Layer 5 of a small transformer language model trained on English Wikipedia (16 layers, counted from 0, width 96).
A neuron's activation on a vector x is ReLU(weights . x), where the dot is the dot product.

Input weights of the MLP neurons that the questions are about. A number n stands for n times 0.0063.
n91: 44 16 -7 34 60 34 -6 -41 -5 13 -45 3 -19 18 4 25 29 44 4 -40 -17 -36 37 9 11 13 10 -14 39 -16 0 -20 -9 19 -6 -24 -42 26 -28 -1 15 -19 -12 0 27 1 56 32 7 34 -3 -14 -21 -41 -18 -3 41 25 63 36 4 33 54 -23 -2 16 -22 3 40 33 -4 -5 -5 1 -2 29 -15 14 4 -35 -56 1 -12 -36 -3 23 1 8 -40 -24 14 15 -20 -32 -19 44
n155: -10 3 6 39 -13 8 -44 3 26 -24 21 19 -47 62 66 10 20 -19 51 -24 -19 -3 -20 49 60 -56 21 -44 -23 22 -16 -12 -36 38 7 39 -34 35 27 2 4 -32 3 3 -45 24 9 -72 19 11 -2 42 -5 18 -12 -5 8 3 15 -18 -17 56 20 -37 -2 -7 -17 4 4 20 -34 24 24 -11 -35 4 -53 34 -2 19 43 -6 -4 -40 24 25 -5 14 42 -27 -4 30 -23 -9 -22 -28
n175: -15 -34 14 -22 -4 -45 2 -41 -12 8 16 15 19 -9 -5 20 -42 -12 23 25 -54 -4 28 -11 -20 17 -66 -2 -40 -29 -26 -2 -29 18 13 -37 42 43 4 -21 6 -41 24 -16 26 4 -20 15 -3 77 -37 5 6 -18 39 12 16 -36 5 3 -1 3 -3 -10 21 -6 25 -8 19 -9 19 41 -12 -21 -4 -13 3 -27 23 -10 4 14 -3 29 -28 3 34 4 -31 -40 41 20 29 12 13 13
n205: -37 41 -4 -10 77 -49 20 10 65 -16 -20 18 83 4 -40 8 -36 27 -5 -12 -40 -11 23 28 22 9 -23 13 -48 -14 46 23 -17 0 65 29 32 47 20 47 -8 -8 -1 -10 -47 0 -11 17 -22 38 35 -30 55 -20 18 5 11 4 -1 -14 -11 28 -28 -27 29 10 45 43 15 -25 -20 -1 19 -40 21 32 5 -30 -3 -45 20 23 4 27 -21 14 -9 -43 11 -2 27 -53 21 40 -7 37
n212: -16 46 -41 50 32 -28 -9 4 -27 -23 -2 0 -17 23 11 -76 18 18 31 31 24 -4 24 -11 -2 -3 -16 0 0 28 -27 16 -27 5 -35 -35 34 40 -17 13 30 4 5 -40 -29 -1 19 -9 -47 0 6 -9 -13 -11 18 17 -13 12 23 -42 30 -37 -2 -10 2 44 -63 15 -3 -18 -26 -4 16 15 -12 5 21 -56 76 -1 -29 -12 -25 0 -51 -9 -7 -1 -22 26 -41 21 -24 -4 -23 4
n218: 41 8 -55 -36 0 47 14 2 -37 -20 5 56 -4 -8 3 20 -4 -15 9 5 39 2 49 42 -43 14 47 -18 23 -43 -5 -24 27 60 0 -72 17 -19 -23 22 -38 -25 13 27 -22 6 9 -36 -25 54 -20 0 24 28 10 23 -47 11 21 -8 -55 -32 -3 -63 -13 -5 67 -5 -2 7 -11 60 45 3 26 37 -32 6 34 -53 50 4 16 24 -6 0 3 1 2 45 31 34 -13 28 -31 25
n235: -14 20 1 5 15 -37 -2 10 13 46 -43 -8 -6 25 -13 26 -5 -12 -16 51 13 29 -13 16 -38 -13 10 -1 -14 -27 -10 62 10 0 -22 -8 -30 13 23 -20 -16 6 -54 39 -38 20 -14 -11 14 -24 59 -5 -33 -13 -10 -30 0 31 24 -14 -21 -11 11 37 -10 45 -43 13 -13 -44 25 21 47 -16 -7 -17 -9 -56 10 25 -39 5 -16 19 30 30 -12 61 -48 42 -6 -12 48 7 22 20
n377: -42 -25 -14 -12 -28 57 -20 -21 -26 4 13 26 -6 6 -26 28 32 -36 -20 18 43 -4 22 -52 -16 -45 22 -24 11 -19 8 73 -12 75 -20 37 -20 4 -18 11 16 36 -21 20 10 12 27 19 13 -35 -7 28 40 -40 25 16 -59 16 -73 3 21 -46 57 25 -29 -13 -44 6 -39 10 -12 32 -5 -6 11 61 68 -19 40 4 4 -5 -23 45 -54 -13 -44 50 -38 -6 -15 39 -23 -5 -34 27
n383: 42 6 -65 42 7 -29 -36 -21 43 -16 9 63 15 -11 -12 2 22 20 -24 -45 13 -26 -11 17 -3 -1 41 -2 -4 -25 -10 60 1 19 -20 16 1 25 8 -1 9 4 5 -44 36 -20 -94 17 5 -44 1 16 -15 4 37 37 1 -27 -32 -26 36 -19 -12 -36 -29 17 -24 10 9 0 36 11 4 6 30 -17 -24 11 11 13 -25 -28 -24 8 -43 19 14 -36 15 42 15 32 -28 -2 -32 -58

Each question shows a token from some text and the vector x that enters the MLP there. A number n stands for n times 0.042.

" city": 10 17 -16 19 13 -35 -10 -15 -10 18 33 -24 11 -7 33 -15 -11 7 -46 34 10 -29 16 22 11 10 16 8 2 21 -61 -29 65 -27 10 5 -13 -25 -1 23 -2 -18 17 36 61 -42 3 -25 8 -35 -27 27 -13 -23 -10 32 3 -11 14 -7 9 15 26 5 33 16 25 32 -54 1 -3 -31 5 1 3 12 3 -24 49 10 -23 -31 -19 13 6 13 -5 -18 -19 -23 -5 2 22 -6 52 24
The neuron with the highest activation: n212

" these": -2 18 14 -11 0 -39 -29 -20 -24 22 17 -10 1 -35 58 7 -15 2 3 -6 -16 -12 -21 32 6 -10 58 20 -5 20 -17 5 37 14 33 -15 -3 -12 5 -2 14 12 50 47 -1 -36 13 -4 -10 -33 -16 36 -26 -1 -32 12 -13 19 -13 12 -6 16 24 7 31 31 39 28 -51 1 -20 -24 -5 15 -6 21 30 -26 26 23 -23 -15 5 0 4 10 20 8 6 34 7 13 -16 21 53 33
Which neuron fires most, and how strongly? n235, at about 1

",": 28 -28 -1 -17 0 -35 14 -15 -26 -2 17 -6 9 -21 69 0 -6 7 -44 3 -14 -13 13 20 3 -3 24 15 17 21 13 -12 13 15 9 -15 4 -38 14 -11 -6 8 20 54 5 -13 -6 1 19 -31 -4 12 29 -24 -22 23 9 15 -14 31 -8 23 -31 17 43 55 -11 3 -16 26 18 -54 -7 6 35 3 19 -4 -1 19 -52 -23 10 33 31 -9 15 -4 19 35 -10 24 25 36 27 40
The neuron with the highest activation: n235

"em": 43 -31 0 -4 -50 -54 0 -13 -18 -35 -3 2 -57 -6 20 20 7 -7 5 -2 10 7 18 19 -14 -11 -1 30 8 20 -40 -43 54 -12 47 7 0 -34 -32 -13 -34 15 19 33 -12 -15 26 -22 4 15 12 34 12 -27 -41 36 19 -56 3 18 -14 -19 16 12 12 18 -20 2 4 35 -25 -26 13 -24 -10 -10 -24 -5 -2 6 -17 10 12 43 -4 5 -10 1 -10 19 -9 -40 1 2 -22 -17
Which two neurons fire most, strongest first? n218, n155

" d": 27 18 -26 -22 34 -39 -6 8 20 3 -12 8 -13 12 24 -16 -13 -23 -10 38 16 -9 -13 50 34 -3 8 -4 -20 49 15 -35 47 14 16 8 13 2 11 -2 -18 0 15 68 -39 -29 14 -3 25 -35 -8 51 27 -16 29 -7 21 -18 -37 -4 -5 -15 51 6 27 -3 -21 -23 14 12 9 -11 -9 -20 -14 -6 18 9 9 16 -1 -11 -26 27 -25 -24 11 -10 16 3 8 30 -52 11 -2 32
The three highest activations, in order: n155, n377, n212

"re": 20 14 10 -8 4 -9 -8 -9 -45 -14 35 14 -20 -3 24 -1 -3 32 -17 25 13 -25 34 -11 26 11 5 31 -11 24 -9 -43 35 7 -11 -42 -17 -62 26 -12 10 26 44 13 47 -52 38 4 -19 -29 39 28 20 -21 -41 34 -1 -38 -19 3 14 -9 58 11 -8 24 -4 22 36 16 -27 -26 0 4 11 28 7 -22 -20 -18 -13 -11 12 21 4 29 -13 -15 5 4 5 -30 -16 11 -16 20
The neuron with the highest activation: n91

" R": 24 11 -2 -53 4 -65 9 9 40 8 11 -13 9 -7 -13 -6 -7 12 -38 1 -12 -49 -11 24 -8 -18 7 16 2 5 -55 -50 39 -22 -27 -4 11 -5 1 3 -26 4 25 25 18 -26 37 4 29 -25 -18 44 3 -8 40 40 13 -21 -3 21 13 -7 37 39 36 -2 -1 -38 -26 22 29 -27 13 -31 -26 11 37 -12 6 25 -16 5 20 19 -21 15 -34 -2 6 -7 12 10 -11 19 -16 35
The neuron with the highest activation: n175

" book": 25 22 -14 15 4 -41 -19 -19 3 -8 5 3 -14 7 13 -9 -15 -8 -36 13 -1 -23 -15 51 17 2 48 -13 -34 -1 -22 16 69 -3 21 6 28 -34 4 3 13 -2 50 40 -28 -10 41 -7 10 -21 -19 12 16 38 -21 31 -5 12 11 20 2 8 47 9 35 9 25 25 -53 -22 -19 -34 -9 -17 35 15 -4 -25 34 27 -3 -4 -17 32 23 11 19 -10 -18 -4 -15 -33 1 0 40 -3
The three highest activations, in order: n235, n205, n218

"7": -1 9 -22 28 30 -62 -27 -28 -1 17 2 19 0 -10 5 9 -53 -2 -1 25 -29 -35 -5 -17 -2 4 -6 -12 -5 15 8 -13 77 2 16 -18 18 -35 12 -10 2 -7 17 41 -15 -12 18 -8 29 -28 5 26 -9 -10 -61 23 19 -28 -42 -5 -46 -8 9 13 40 5 -10 -17 -26 2 -22 -13 13 2 -10 13 13 -23 10 42 -19 -32 21 24 -5 16 -1 8 5 -24 35 33 5 52 -18 10
The three highest activations, in order: n235, n175, n205

" V": -9 24 2 -18 5 -60 15 -19 26 17 -10 -3 -19 -8 4 -5 29 -11 -31 4 -10 -17 -23 26 5 -32 -1 38 9 12 -62 -40 49 -32 35 23 1 9 -9 -11 -27 17 5 18 12 -36 28 -7 35 -20 3 7 33 -28 -8 29 20 -33 -22 5 -12 28 31 32 40 22 5 -39 -27 -4 28 -63 -10 -1 -30 0 23 -8 17 22 -1 17 19 22 1 29 -2 -29 -13 -9 8 0 -6 8 -7 -5
Which neuron fires most, and how strongly? n205, at about 0.38